Layer 2 of a small transformer language model trained on English Wikipedia (9 layers, counted from 0, width 96).
A neuron adds its activation times its output weights to the MLP's output. To switch it off is to set its activation to zero at one token and run the rest of the model.

Output weights of the MLP neurons that the questions are about. A number n stands for n times 0.005.
n32: -9 -4 4 -52 -34 -20 -52 -22 10 -24 20 -5 56 9 1 22 1 -61 22 -22 -4 -12 18 -18 -10 -37 -39 -20 -9 -57 24 -26 13 2 31 13 -18 33 -14 -10 12 -11 -9 -2 -62 5 9 72 11 7 36 3 1 -43 -28 5 12 -26 8 -4 -29 36 -28 41 -16 -32 -13 46 23 -11 47 -9 5 36 52 -34 -21 39 -26 28 39 -13 11 -38 -11 -20 8 32 18 -9 6 14 11 47 -23 -1
n36: -33 -10 19 15 -18 -11 5 9 3 1 51 30 -13 2 -15 -24 -29 -12 6 -1 -5 -26 -31 7 -1 -3 58 16 -84 -36 3 -30 3 3 -10 14 5 20 34 -39 -6 21 -2 -4 0 -18 -16 26 -18 -32 -26 -6 8 51 25 -13 12 9 -28 10 -67 -8 24 -25 -10 -17 -13 -6 -19 -5 -1 26 -28 -6 18 22 -6 14 35 12 -27 -39 -23 -6 -15 -42 8 8 29 10 22 8 50 -8 -1 43
n84: -37 6 -39 -42 -15 -48 -22 4 16 -6 71 3 5 9 -6 16 11 7 6 -11 2 3 -10 52 -25 -44 -20 -27 -5 -2 4 -63 -9 19 39 -12 12 53 27 -19 2 18 33 0 32 -25 35 7 11 -10 5 -8 -26 -31 40 -27 -27 4 46 31 -20 -30 -2 22 12 9 -16 22 -49 0 -29 -80 24 12 -6 -5 1 -19 37 40 -69 -32 -18 50 -17 12 -4 -1 26 -21 -17 2 -9 -20 15 -10
n125: 24 -40 -26 -29 4 -6 17 12 -26 -8 16 -26 8 2 -36 -1 -2 26 29 7 -31 17 -40 -11 9 25 -6 13 -12 -21 -35 -9 17 29 -36 -17 -2 -11 13 7 -10 -27 21 7 9 23 -12 2 5 -9 4 -25 42 19 31 37 -17 21 25 33 7 25 -5 -16 -11 -26 15 -19 -16 22 7 -30 -45 -42 -31 37 -9 -29 0 31 -16 -18 -26 1 -19 -2 -5 -38 -28 17 25 -8 2 11 -6 42
n144: 16 -12 6 41 -27 -8 1 -14 -21 4 -28 -11 -5 28 7 9 17 -15 24 13 21 16 10 39 -15 0 10 -26 -48 -9 29 7 4 32 46 53 -10 12 49 -13 -40 -4 -18 -19 -14 -56 -19 -6 9 18 3 18 24 -44 27 -44 -12 39 -35 -56 -30 41 -17 7 58 -19 -38 31 -19 -14 -29 17 -16 1 3 -54 -35 29 -42 -32 -27 10 -3 26 -27 25 -4 34 12 0 31 21 -3 -13 26 -37
n191: 0 -26 27 5 26 10 30 11 -15 20 -31 6 21 13 7 -39 -22 34 -10 37 0 -84 -16 15 20 -7 -20 15 -1 18 42 -31 -3 21 22 -7 -10 31 -57 -16 -6 -32 33 -23 -26 -21 -19 -38 2 -39 6 6 -37 -2 -22 22 12 -30 38 3 16 -47 3 -14 8 -24 -21 -8 14 -5 41 0 -20 -32 -15 54 2 -23 -29 25 6 6 15 24 -17 -5 -11 5 0 13 -3 -61 26 28 -14 39
n200: -25 -21 -18 38 9 -25 2 -55 23 -22 22 36 -29 6 -12 -26 -50 -2 -14 13 -49 -16 22 38 -17 -3 37 25 0 -6 -28 -42 -22 29 2 -30 41 20 21 7 18 21 -18 31 -26 -36 -35 -14 21 21 28 29 18 -41 5 -8 14 -15 17 -3 21 -5 -10 16 20 -19 -67 -21 5 10 11 -33 -14 -26 -28 26 1 15 -16 3 58 27 30 61 -40 -19 3 24 -3 -30 -30 -1 -27 -28 -9 6
n203: -16 12 55 85 20 23 13 -22 49 95 -13 -24 -29 53 46 -37 78 16 -19 -42 -28 -6 19 -42 20 20 -12 -1 -33 -4 -21 -17 0 -25 -1 82 -25 19 -23 42 -11 31 -34 44 1 6 -36 48 35 16 -20 18 -30 2 2 21 9 -85 -19 -48 -52 -44 29 12 -14 41 -10 4 0 19 48 14 -34 7 15 -16 22 15 19 21 -19 -17 26 8 -20 -13 26 31 13 -29 11 -36 7 22 7 -26
n211: 1 9 -15 3 -21 11 -28 -37 10 -23 25 -27 -21 -5 -10 -18 26 22 -3 -2 -11 -26 3 13 -23 -2 -1 -7 -9 -18 18 -39 4 44 19 52 -2 38 -16 39 -13 23 4 0 9 -51 13 -16 7 15 -21 0 -25 -49 55 -14 35 -3 10 8 -23 -59 18 35 -11 15 -18 65 25 12 24 8 -37 29 -9 29 -37 12 34 14 -17 7 6 18 16 23 4 4 19 10 -27 -37 -17 2 55 33
n235: -24 68 41 16 -37 -6 -21 1 -4 88 48 20 -24 -7 17 -1 -35 8 4 -15 -16 -29 24 16 30 -21 -61 37 1 -7 20 -3 16 11 11 -16 47 -2 -25 13 1 54 -30 -6 12 -6 4 -23 48 -24 -12 8 57 -16 5 68 -1 5 28 27 14 0 10 -25 15 6 -45 -6 -2 26 -10 27 -13 -11 -1 8 -21 -18 31 -13 -6 -20 31 -8 28 -60 -1 -7 3 0 36 16 -34 19 11 -22
n264: 55 3 -33 -42 5 -38 -21 36 35 28 38 -47 -19 -25 1 6 -32 -20 57 -22 28 -15 -18 7 -18 -15 21 -24 -10 -9 -7 -11 29 36 8 -25 -28 -24 47 -6 5 -19 -13 5 1 -5 -12 -1 36 29 -50 -25 -22 -16 0 46 31 -17 0 25 7 -72 -22 -2 2 -12 1 6 -16 10 -39 -3 -20 -49 59 32 25 13 -22 -7 21 10 -84 5 39 -18 14 2 24 -1 -6 2 -6 13 3 -52
n294: -8 -37 -1 -36 26 25 -10 -29 -5 -9 34 -7 -43 27 27 20 6 27 6 -38 29 3 -21 13 38 -15 -8 -7 -46 21 0 -34 -28 -34 20 -30 6 -18 -15 -18 -4 4 -2 -38 2 0 -12 -12 26 15 0 34 21 18 -15 12 2 -52 -26 -21 -13 -37 9 -16 -21 6 -39 4 -17 58 21 -23 18 -17 -8 -26 -5 -58 19 14 24 -7 2 33 -44 16 -15 -21 21 -1 -5 -20 17 21 -37 90
n330: 36 2 -25 30 13 28 -21 5 50 -5 10 -33 -12 -13 1 25 -41 -26 30 39 -29 31 21 -7 16 -19 7 -4 7 18 19 20 11 -24 -22 0 -6 -37 -45 15 7 -45 28 0 -2 -24 -12 -18 10 0 25 22 48 -20 12 25 -2 66 -4 -2 22 3 -23 5 2 2 18 10 31 -1 -24 -16 7 14 -15 -19 17 -61 -29 13 -36 8 2 40 -3 -8 14 -14 -22 -3 27 -4 59 -11 41 17
n381: -3 -21 -11 7 31 2 13 -15 -17 -19 -4 30 -30 4 19 35 -31 -47 -46 -9 -6 -22 2 23 -4 -18 24 -9 -21 19 7 -24 35 44 -6 -1 13 -25 -10 -33 23 10 -25 -32 -12 28 -43 15 6 -21 9 -9 6 67 -42 26 39 36 10 61 8 -21 27 16 -7 40 10 7 58 38 33 11 1 -18 15 31 -35 -11 2 -4 2 10 23 -3 -2 -53 -25 39 36 25 -20 47 -26 -9 -5 14
n463: 4 6 -24 -6 -26 -18 -18 -22 5 -20 14 35 -39 -8 -10 22 16 4 -45 1 44 -17 -8 35 -4 -16 -24 25 -25 -17 24 -15 37 -14 21 26 -12 17 4 -15 -11 -32 -36 7 51 -22 -18 1 13 8 -15 17 31 -2 51 -18 17 -29 14 -19 18 -18 22 47 -32 -3 -15 31 3 28 -28 -9 -12 20 -2 2 -38 32 14 -31 -6 -29 0 11 36 26 28 -18 -19 -29 22 6 -5 -9 22 0
n489: -8 -9 -61 -2 -53 1 27 -3 -15 -45 1 -23 -2 -24 11 -2 -9 47 29 21 -14 51 15 8 -26 -15 -43 17 54 32 34 37 12 34 -17 5 54 5 15 -26 -2 85 28 -23 -4 23 25 10 -34 -20 -4 17 28 -34 12 13 -22 4 -22 15 -12 -1 6 42 26 -51 -45 56 -58 -9 21 -27 -8 40 -15 26 -15 67 5 -56 20 -35 -13 -14 50 -46 9 -13 1 -7 19 -4 9 -25 9 -3

Each question names a token from some text and the token that comes next. It shows the activations a of the neurons there, in the order above. A number n stands for n times 0.055.

Then comes g, the gradient of the next token's log-probability with respect to the MLP's output, scaled to length 1. A neuron's effect is roughly proportional to its activation times (output weights . g). A number n stands for n times 0.004.

"ral", then "ia"
a: 0 36 -2 -2 -3 -4 5 0 -5 -5 0 -3 -2 -5 -2 -2
g: -10 11 38 -1 -4 -29 -32 -16 4 37 7 -31 24 -17 34 -1 -8 11 1 8 38 2 -3 26 16 -13 1 17 29 -55 39 3 29 17 51 26 -25 12 28 15 -44 17 -20 -35 -15 9 -17 4 22 -32 -7 -8 11 2 -1 9 -33 -11 4 52 29 -15 22 -16 48 48 -18 46 -1 -27 -6 -35 1 -7 11 7 41 -6 39 -15 -43 -21 -13 10 -84 25 -26 28 3 32 16 1 19 -28 -4 31
Switching off which neuron hurts the next token most? n36

"s", then "id"
a: -1 -1 -3 7 -5 15 -3 -5 -5 -5 30 -5 15 18 12 -2
g: -27 -26 7 15 -40 10 18 27 5 -27 20 -2 3 23 20 8 36 15 20 11 19 -22 6 -44 2 -22 -11 7 -7 31 47 -9 -33 -24 -2 -5 -6 -14 -26 -28 4 16 2 -11 56 -17 -5 17 9 -7 -63 -45 9 -50 44 -21 -49 28 -21 28 0 11 15 18 -9 36 -4 40 5 -12 -13 -76 -47 12 -25 -25 -33 1 45 14 -30 -1 -36 -25 13 -19 17 11 -1 -11 -5 -30 46 -15 13 16
Switching off which neuron hurts the next token most? n463

"h", then "re"
a: -5 -1 -2 -5 -3 5 -2 -2 24 -4 -5 -4 -3 -2 -2 -4
g: 41 0 -23 -4 8 8 48 7 24 16 29 -39 30 -69 -22 -10 15 1 15 -32 -24 25 -14 16 -61 45 3 -13 7 6 37 4 16 16 -45 -3 5 -5 14 -16 12 39 13 -5 -4 -7 7 10 2 -56 11 -21 -44 12 8 20 -33 8 0 -6 -23 -3 25 30 -22 -44 -20 7 -48 0 32 36 -7 -3 -9 -31 -47 8 -16 -13 -7 -60 -24 3 22 25 -8 6 -14 -27 17 -51 -15 -21 6 45
Which neuron, switched off, raises the next token's probability most? n489

"al", then "),"
a: 0 6 -1 -5 -2 -1 37 0 -3 -3 -2 -5 -3 19 24 -3
g: -37 -8 -25 10 28 -19 -16 -11 22 -11 20 60 5 -13 -3 -8 -11 -22 24 14 1 -25 4 59 -1 53 -6 -5 23 -2 -28 -14 -2 -57 -18 4 -5 5 6 -19 6 -35 -27 50 2 25 -7 17 -71 -40 -32 -6 -10 17 -41 8 45 38 -2 25 21 -13 -25 9 3 27 -32 -18 34 12 -44 -24 24 -6 23 23 -16 21 -20 0 -9 -1 -21 -2 22 -33 12 -23 -21 81 -15 1 4 -10 4 -26
Which two neurons, each switched off alone, lower its probability most, in order? n381, n200

"S", then "aw"
a: -4 -1 -5 2 -2 0 -2 -4 -1 -2 10 -3 -1 -4 -5 0
g: 42 2 21 0 0 -10 28 14 7 22 37 2 4 7 15 -4 49 29 -1 74 42 -32 14 0 7 -61 34 0 22 4 18 32 -3 30 -8 2 33 -2 18 49 6 -39 14 16 -4 -3 -8 -29 31 -7 -35 7 -16 6 -43 33 16 -6 17 39 41 16 -27 -22 20 -12 -6 9 -2 9 6 -13 -4 15 24 -1 -12 32 56 11 38 31 -32 0 -16 -1 -61 21 -5 20 -16 -16 -6 67 4 -22
Switching off which neuron hurts the next token most? n264

" that", then " have"
a: -5 -5 4 2 -4 2 -5 -1 45 -4 -5 -4 -3 -5 -3 0
g: -28 17 -30 -5 40 -8 7 50 -12 -2 -64 26 14 24 -64 22 13 3 12 3 40 15 22 -46 18 39 -55 7 -26 29 22 -14 -7 19 -14 1 1 24 -11 -14 4 -8 -3 36 28 24 3 -15 10 21 -28 -23 23 -2 43 -1 42 -1 14 24 12 -37 -21 -12 30 -10 28 33 23 23 0 -39 -21 -10 -3 54 -23 27 4 12 -1 -25 65 7 -2 0 12 52 -21 2 -28 1 32 -19 11 3
Switching off which neuron hurts the next token most? n211

" the", then " bu"
a: 29 -4 16 -2 -4 -5 -2 -1 4 -5 -3 -2 -4 -3 -2 -1
g: -9 18 16 -1 35 -30 29 9 23 -43 37 40 -8 -9 -61 -26 -34 5 -4 -51 -26 -13 -1 -16 -22 -18 -33 24 29 8 27 -11 6 53 -36 -26 -8 -42 45 -9 -13 8 -8 -16 3 12 -28 -3 -21 -11 30 23 -10 -4 -15 14 -51 23 5 -18 19 -43 -4 -52 -13 4 -21 -2 39 -1 3 -37 4 0 -6 -21 7 -13 15 28 25 32 -34 28 -38 -48 9 3 13 -3 -11 -18 -50 -7 -40 32
Which neuron, switched off, raises the next token's probability most? n32

"y", then " Par"
a: 0 -2 -1 45 -3 -2 -3 0 -3 -1 -3 -1 -4 -5 -4 -1
g: -37 -27 -13 3 13 -23 -9 -44 -3 13 -7 83 3 45 -6 -83 10 14 22 1 -4 21 -29 -17 -9 -34 20 30 37 -21 12 -52 -6 -28 -37 3 24 15 -18 -5 -32 -14 -16 -12 -13 -7 -37 4 -6 -16 -24 9 30 4 12 16 56 2 -51 12 -16 -21 -13 7 -8 35 -17 -23 41 1 -28 -22 -29 -5 -9 7 10 -34 29 -16 -8 41 13 -32 -25 -3 -1 -37 -31 31 -3 23 -20 9 -7 -6
Switching off which neuron hurts the next token most? n125

" the", then " w"
a: 29 -4 21 -3 -5 -5 -2 -1 -2 -5 -4 -2 -3 -2 -2 -1
g: 19 -29 46 12 -26 -21 9 -3 -18 -22 -15 11 14 -27 -26 -50 7 -1 -11 -2 66 -25 6 -23 4 -39 -3 20 11 -10 25 0 10 34 51 24 -46 -26 28 15 9 5 -41 49 -48 -12 -3 47 0 2 -27 -51 -33 -8 -42 -3 17 -17 -17 19 -17 -40 -13 -29 -25 -30 -5 -27 8 14 13 -22 -37 -1 22 -16 -6 28 27 -17 17 4 17 -8 -29 -46 13 13 5 -21 -16 -53 -9 7 20 37
Which neuron, switched off, raises the next token's probability most? n84

"ut", then "y"
a: -1 -3 0 2 -4 -5 7 -3 -4 -2 -3 -3 -5 0 11 -1
g: 11 2 4 1 -30 29 -34 7 -24 -3 29 38 10 -26 -63 30 -1 8 3 -31 -14 -9 -18 46 2 -13 -38 0 -55 34 -27 -42 -20 -4 -9 -20 19 -5 4 17 -2 30 -63 -13 -6 -14 -38 -26 -23 17 49 -33 14 -54 54 15 -69 -15 43 -15 -35 -18 -9 25 -2 -10 14 -2 22 1 11 16 -8 -5 23 26 -13 5 -27 25 15 12 -16 -7 -17 -32 26 29 37 -21 15 5 20 11 7 1
Switching off which neuron hurts the next token most? n200

" the", then "at"
a: 37 -5 13 -3 -4 -5 -3 -1 2 -5 -4 -2 -3 -2 -2 -1
g: 9 4 18 -15 -11 34 16 14 44 28 -13 -50 -18 -5 -22 0 40 35 -45 -1 13 -2 43 18 -21 -42 -30 -20 2 9 50 -16 -9 -17 0 -30 -27 -17 -11 -12 25 -30 -18 -15 4 -24 -8 -47 32 36 13 -8 1 -15 28 -40 -26 17 13 1 8 15 -39 12 0 -12 11 7 8 -24 19 -16 -21 -6 29 20 15 4 19 -16 -27 -26 -26 12 54 60 17 65 -13 -57 -37 -27 20 -15 17 -28
Which neuron, switched off, raises the next token's probability most? n32

"ack", then " is"
a: 0 26 -3 -5 2 -5 13 0 -4 -5 -2 -1 15 10 -2 -1
g: 26 38 9 -4 57 4 37 -10 -10 9 -17 12 24 -9 -27 -18 -9 -21 -5 3 52 19 11 -2 -3 19 -5 6 -6 -15 34 9 -15 -59 7 -13 -36 -22 4 12 1 -24 -2 -11 8 15 -2 14 -2 -13 18 -45 -1 -4 -8 -3 7 91 -36 30 12 -30 -11 -10 -6 3 44 4 77 -5 -20 22 49 -3 62 3 10 24 6 48 -12 39 8 -2 -20 18 -33 -24 29 32 1 19 15 0 14 -34
Which two neurons, each switched off alone, lower its probability most, in order? n330, n381

"en", then "in"
a: -1 -5 -5 -2 -5 -1 -5 0 -5 -3 -1 -5 35 -5 -4 24
g: -22 -31 -10 16 20 -2 15 29 6 24 -20 -59 31 64 -2 -10 25 -23 -20 22 3 24 -50 -9 45 7 43 -8 -17 -36 15 5 -29 -1 -10 -2 -8 -10 37 -7 -1 -14 -2 -5 -6 -49 -2 -14 28 41 15 28 -50 18 -7 3 42 2 -54 -9 4 -16 -24 16 -20 -21 24 22 -5 -27 -31 -48 39 22 50 3 41 -41 -26 23 -9 -8 -28 0 -18 47 -22 27 -13 -1 -18 4 0 7 11 -25
Which neuron, switched off, raises the next token's probability most? n489

"ing", then " the"
a: -2 0 13 13 4 4 28 -1 -1 7 1 -3 -4 60 -5 -1
g: 24 3 -21 -16 -7 33 39 23 35 37 -10 15 -17 -14 32 -39 3 19 -40 -19 21 37 5 -26 -19 -3 3 -39 18 15 9 59 26 78 -22 -10 13 36 -22 -23 26 -8 -38 14 5 -5 -17 -44 31 -7 16 -4 -7 11 38 25 12 2 -26 -24 8 -7 38 -25 15 -6 -4 -25 1 -30 -1 13 18 2 -30 15 37 10 17 -50 -47 -23 -8 1 27 -25 11 17 -21 39 -18 45 10 36 16 -40
Switching off which neuron hurts the next token most? n381

" F", then "ed"
a: -1 -1 -2 15 -1 -2 -3 -5 19 -2 -3 -2 -5 -1 -4 -2
g: 28 -24 17 -3 5 40 29 -1 -14 8 27 -52 -26 -6 18 28 0 40 -23 30 -30 39 -15 -54 31 -29 7 -13 -10 -1 6 -13 -5 12 -1 16 -9 -8 -24 25 8 -18 1 -4 18 11 -6 10 -30 26 31 39 26 60 2 -18 -6 27 -29 9 7 -15 21 29 20 -13 16 -26 40 -3 25 -32 25 -14 8 -53 -17 9 -30 7 55 40 -70 -24 -43 43 14 12 -16 5 -2 36 -5 -28 22 18
Switching off which neuron hurts the next token most? n125

" c", then "all"
a: -5 -1 1 16 0 -2 -3 -3 -2 -3 -3 -4 -5 -5 -2 -3
g: 21 -2 15 -6 -3 -19 -12 30 21 -17 -34 91 -9 9 5 -17 4 -30 -67 45 -10 4 17 -1 -10 -27 29 5 -3 0 33 20 30 9 12 -9 -27 21 54 -11 2 -2 0 -31 30 -10 18 -8 39 -51 -15 2 6 15 57 -20 -10 3 22 36 -41 -40 12 -23 11 -1 5 1 33 8 4 -5 -24 -3 -26 17 -21 -48 -4 15 17 -24 -26 -11 -15 1 -5 17 47 47 -41 24 41 11 6 7
Which neuron, switched off, raises the next token's probability most? n381

"ile", then " le"
a: -1 60 -4 -5 0 -4 5 -5 -4 -5 -3 -2 15 -5 -1 0
g: -37 8 -16 9 9 30 33 24 -13 -13 1 1 5 -12 -13 22 -20 45 -55 0 35 6 4 9 -40 -3 -15 -20 7 -29 58 -44 -33 15 -16 37 -20 -63 40 -1 -31 24 19 9 43 -8 -12 57 -28 17 -1 -30 -3 27 38 -51 -18 24 -25 10 -11 36 -23 -19 -26 -24 -17 4 -26 -9 -22 -7 10 -5 -18 38 15 9 24 -11 -7 -2 -12 -33 -21 -9 -45 -18 44 -33 -10 -13 21 16 3 31
Switching off which neuron hurts the next token most? n36

".", then " L"
a: -4 0 -5 3 -2 -5 -3 67 8 -5 0 18 -4 -4 -3 -3
g: 50 12 34 -4 -20 -43 1 36 -43 3 14 18 42 21 -11 -43 -1 21 -2 9 -39 -25 -10 -33 -21 -9 23 36 -45 -27 30 17 -29 2 19 -15 34 24 38 -6 7 24 22 -10 -6 -37 32 30 20 -17 20 -1 2 -21 43 3 12 -15 -40 5 -25 24 17 -18 71 -3 -3 -40 -20 -47 21 -18 -27 6 -46 8 12 8 8 10 9 -16 25 -38 45 -4 -6 32 -9 22 12 -27 -24 -6 -2 33
Which neuron, switched off, raises the next token's probability most? n294

" wh", then "ile"
a: 38 -5 -5 1 -1 -5 -3 -5 22 -1 -3 -5 -4 -2 -2 -1
g: -23 12 -21 -10 -18 2 -35 17 2 -6 -49 -16 -28 -4 -19 21 -39 -23 -7 -23 3 31 -22 -2 -35 5 42 12 45 -35 30 -13 36 -8 0 -48 -11 -9 -38 -1 23 18 30 -4 33 18 -14 37 -29 2 48 -26 3 -24 -53 44 14 -18 9 -15 -44 -23 -7 59 -16 -24 -8 72 22 -6 0 -26 10 -13 3 28 5 0 -49 -30 16 8 38 -25 15 -31 0 11 -3 11 26 -10 12 30 9 22
Switching off which neuron hurts the next token most? n32

"e", then ","
a: -1 -2 -5 2 -5 5 -4 -2 0 -5 -5 -5 -2 34 -3 -5
g: 10 18 -19 2 50 15 15 4 0 21 -37 -6 -22 0 -42 22 24 5 3 28 34 -54 27 19 36 5 -7 0 -4 46 3 -24 -8 -58 30 1 -58 4 58 -32 15 -6 -6 -6 25 -22 7 -25 -2 37 -40 -29 18 23 0 -37 -1 27 8 33 22 -18 11 1 16 -38 -14 -4 21 -8 -51 -18 -5 5 31 38 -16 -6 0 40 20 -55 -17 -11 11 -10 -35 27 30 31 -32 0 7 30 33 1
Switching off which neuron hurts the next token most? n381

" and", then " F"
a: 0 -5 3 -5 -5 -5 -5 -5 -5 -5 -4 -5 -4 -2 -4 0
g: -45 -3 -1 13 32 -12 -40 -12 22 -12 48 1 -14 27 30 -44 44 5 43 -13 -24 15 -35 -22 20 -14 59 16 22 -37 -31 34 24 -19 -1 -42 -9 9 5 20 59 -2 9 44 -15 -5 -31 17 20 -32 -34 16 -3 8 36 -5 -26 -47 -12 -44 -23 9 -39 -3 13 -7 -3 9 3 -3 -16 55 7 13 -11 -8 51 -7 7 -5 4 2 -2 26 -21 10 -12 43 9 4 54 11 -3 -31 -11 -18
Which neuron, switched off, raises the next token's probability most? n203

"ock", then "e"
a: 0 13 -1 -2 21 -1 25 0 -1 -4 -1 -2 4 -5 -4 -2
g: -33 -30 -11 -4 15 2 -53 6 -11 38 7 -72 6 -47 13 -43 1 5 24 -8 14 41 17 1 -4 -34 1 -18 -20 -9 18 13 2 -4 5 35 13 29 14 -30 -20 28 4 -5 36 -3 15 25 -10 1 -25 -40 -7 7 12 -59 3 26 -26 -23 44 1 33 -38 18 -5 -40 45 -1 -49 49 -34 -29 -1 -15 -33 8 6 -14 25 -16 -17 -24 -1 18 27 25 52 -17 -36 -20 22 2 1 -13 26
Which neuron, switched off, raises the next token's probability most? n200

"el", then " N"
a: -2 -5 -4 33 -5 -5 7 -4 -5 3 -2 -3 -2 44 7 -4
g: 53 -9 3 21 1 -21 -37 -7 20 28 46 10 19 26 30 -37 -20 -23 32 -24 -32 -22 -20 -38 11 11 57 13 16 -60 -1 -36 -4 -9 5 18 26 27 -30 2 -22 -4 -26 31 -10 17 2 -11 34 -45 -13 17 7 7 -12 27 10 -40 -24 -26 14 -2 -25 30 -8 3 -3 -12 8 41 13 73 -31 -10 -4 21 19 -14 -16 -30 31 36 56 -8 -16 -24 -8 -1 -34 38 -16 -23 6 -10 -10 24
Switching off which neuron hurts the next token most? n381

"o", then " G"
a: 0 -3 -1 26 -1 -2 -3 -5 -2 -5 -2 -2 -2 -1 20 -3
g: 6 6 15 4 -14 32 -51 11 -25 -11 17 6 8 15 44 -29 -17 26 12 3 2 6 31 -50 -7 2 54 10 25 -49 -44 -28 -15 14 -28 -35 3 31 16 -1 -22 -21 -6 28 3 -12 4 -18 62 -10 -40 52 16 9 42 0 -17 -28 7 -11 35 -2 3 22 5 -19 -22 1 -28 -24 24 45 -44 19 -48 -49 13 -1 -8 -3 3 -1 4 8 -10 -11 -26 -57 -37 -44 8 39 -15 -3 -13 3
Switching off which neuron hurts the next token most? n125

"cess", then "f"
a: -1 -3 -3 -4 -3 -5 2 8 -2 -4 24 -3 2 21 2 -3
g: 10 -16 25 -16 -30 31 59 -19 23 23 -22 22 1 -15 27 -17 11 82 36 -13 8 19 -12 28 30 -5 21 14 45 -44 -20 2 56 6 -4 -1 -11 -11 -38 17 -18 7 1 18 -46 19 -29 -6 35 23 21 29 -25 -12 21 -21 21 -29 -39 -34 -46 10 -8 -26 -16 -6 -10 12 10 -9 33 54 -17 -3 -20 -21 55 23 21 4 -11 -16 -42 -5 -10 2 2 2 -5 -1 26 -13 11 -18 -21 47
Which neuron, switched off, raises the next token's probability most? n381

"ide", then " to"
a: -4 -4 -2 4 -5 -2 29 -2 -5 -1 1 -5 -1 31 -3 -5
g: -20 44 43 -33 -32 -21 30 -32 14 8 25 13 -6 -23 19 10 -24 1 61 22 -24 77 -2 6 -39 -4 3 9 3 -29 27 -17 1 16 37 36 20 -8 4 10 -25 9 -20 11 -11 6 -19 13 58 -9 2 6 -9 -74 0 9 14 27 8 -25 22 29 12 53 19 -3 -3 18 1 -12 0 -12 -10 -11 40 11 -4 32 -9 -56 28 2 -10 -5 -29 8 9 22 2 -15 50 39 21 -42 -8 -13
Switching off which neuron hurts the next token most? n200

"ay", then " D"
a: -1 -3 -3 4 -3 -5 12 0 12 -4 -1 -2 -3 -4 0 0
g: 4 -17 -6 3 32 -32 -20 -5 11 -18 34 75 4 43 51 -48 -35 13 42 -19 -21 6 -23 -1 10 58 37 21 16 -19 0 -54 -4 -16 -38 -30 25 -8 -7 -1 -6 4 14 4 9 3 3 16 -37 -23 -34 -15 24 2 5 -7 13 -21 -31 -8 -44 10 -6 2 -5 38 -25 -32 -5 35 -46 -9 -20 -21 0 -32 -13 -54 -3 0 -6 37 -3 -40 -20 -33 -2 -51 -10 21 -5 17 -1 -10 27 -20
Switching off which neuron hurts the next token most? n200

" cons", then "ec"
a: -5 -1 -5 -3 -5 -3 -1 -4 -3 2 24 -2 -4 -4 -4 2
g: 42 18 24 -6 35 32 -35 -9 -22 0 -20 26 5 11 -55 -18 -8 -14 17 -49 15 36 -15 68 7 13 3 21 12 -24 -36 0 -49 22 -20 15 33 12 16 21 0 -6 33 28 5 14 19 7 12 17 29 8 63 27 7 -34 25 9 38 -29 -40 21 0 -18 3 25 -30 29 23 8 23 -13 27 3 -32 11 43 34 -8 5 1 7 40 -10 -23 27 55 22 7 38 2 19 -14 -4 -13 35
Which neuron, switched off, raises the next token's probability most? n264

" P", then "ak"
a: -2 0 -5 6 0 -2 -2 -5 -4 -2 -5 -5 -2 -2 -4 -5
g: 6 30 36 -11 -14 -6 12 42 21 39 -21 30 4 54 13 5 -1 9 39 -19 9 10 19 -58 -33 17 -24 -4 3 19 -12 1 -18 10 -5 11 53 -45 10 59 -51 16 -2 -7 16 1 7 0 -11 28 -11 -44 25 17 2 -7 35 21 -25 -58 6 -21 -14 -13 11 -42 14 31 39 -6 58 11 -8 9 25 31 -29 -9 -26 33 -12 63 -27 -20 -3 13 32 15 17 -8 31 4 11 -7 -3 -4
Switching off which neuron hurts the next token most? n84

"or", then "ge"
a: 0 -5 -5 -4 -5 -2 -5 -1 -1 -5 -2 -5 -5 -3 -5 27
g: 13 -32 4 -6 -20 -22 63 -37 -15 -5 12 28 -38 35 32 -16 -46 5 43 3 -49 33 13 27 23 -10 7 2 0 -15 -19 3 43 -38 19 -20 21 -39 14 -23 -45 -6 4 6 4 33 -35 32 -19 -10 -17 -9 -5 -47 -35 -20 -7 -34 -18 11 -39 -1 40 0 29 -1 -15 3 13 -47 34 -7 -9 -10 -25 1 4 7 -37 -14 -35 -26 12 46 -4 -12 30 -20 -5 -16 36 -8 38 -31 -43 -2
Switching off which neuron hurts the next token most? n489

"ict", then "ory"
a: -5 0 -4 -4 -1 5 -5 0 6 -3 41 24 5 -5 -4 -4
g: 4 69 37 -8 33 -37 -59 15 -20 -16 38 -6 -20 -7 -14 -2 -8 37 -13 -3 14 47 0 -4 33 -3 -2 -16 24 -13 -38 -36 19 -55 7 5 32 -4 16 49 24 -27 46 -53 -18 -6 -15 19 -23 65 5 -12 19 1 -31 -6 -15 5 1 4 17 -39 -24 22 40 -28 -17 -5 7 -9 -57 22 42 4 13 0 -3 -2 2 22 6 -29 21 14 -41 -7 6 11 -21 7 -13 -21 -21 23 0 12
Switching off which neuron hurts the next token most? n294

" F", then "ern"
a: -1 -1 -3 9 -2 -2 -5 -5 15 -1 -4 -3 -5 -2 -5 -2
g: 34 18 -40 1 -18 -20 16 40 1 -59 19 25 -19 31 -49 -1 12 -11 -12 -39 39 -14 -16 -27 -15 26 71 -21 -14 -7 66 15 27 -34 -1 -14 -4 23 24 -56 -19 -8 -22 -31 -1 2 4 2 -43 17 9 16 -2 -16 -4 15 14 16 -13 31 23 30 39 -34 -11 -14 -41 39 8 26 -14 17 7 -2 -36 0 3 6 -24 -13 33 -3 -9 -1 -30 -24 46 12 26 37 7 -2 27 6 -3 32
Switching off which neuron hurts the next token most? n203

"ing", then " st"
a: -2 -2 11 14 9 6 24 -1 -2 1 8 -3 -3 69 -5 -1
g: -1 22 -24 12 -13 14 29 16 -50 -22 -40 5 -31 -2 -32 12 -19 48 -80 7 31 2 22 25 4 33 -25 10 -21 51 5 -44 -23 -10 12 -1 -16 -45 5 16 -59 -17 -7 -5 4 -22 20 3 17 5 41 -8 2 -21 -4 -30 13 19 1 14 4 -27 -4 3 1 -18 -80 -28 9 5 -2 -11 -50 -2 -13 -47 -25 3 11 -23 23 7 21 -15 -7 20 -41 -22 37 18 -21 -9 -3 -19 -16 42
Which neuron, switched off, raises the next token's probability most? n264

"est", then "iv"
a: -3 -5 -4 -5 -2 -5 28 0 -5 -5 -5 -5 21 -4 48 -1
g: 22 -17 48 -10 -25 -1 4 -55 27 -63 44 3 -31 10 5 -12 -10 12 7 27 7 2 -27 18 10 0 -5 -22 14 -41 7 -16 3 10 -27 56 39 -29 3 -3 -7 -3 -4 0 -9 32 29 18 33 20 -27 -7 6 -18 -10 10 -6 -10 -6 -18 -9 20 2 29 -24 21 22 46 -1 -14 -4 -56 26 -8 5 1 -35 11 61 -55 -13 -47 12 41 40 23 29 1 -31 -50 2 4 -15 -17 -14 49
Switching off which neuron hurts the next token most? n463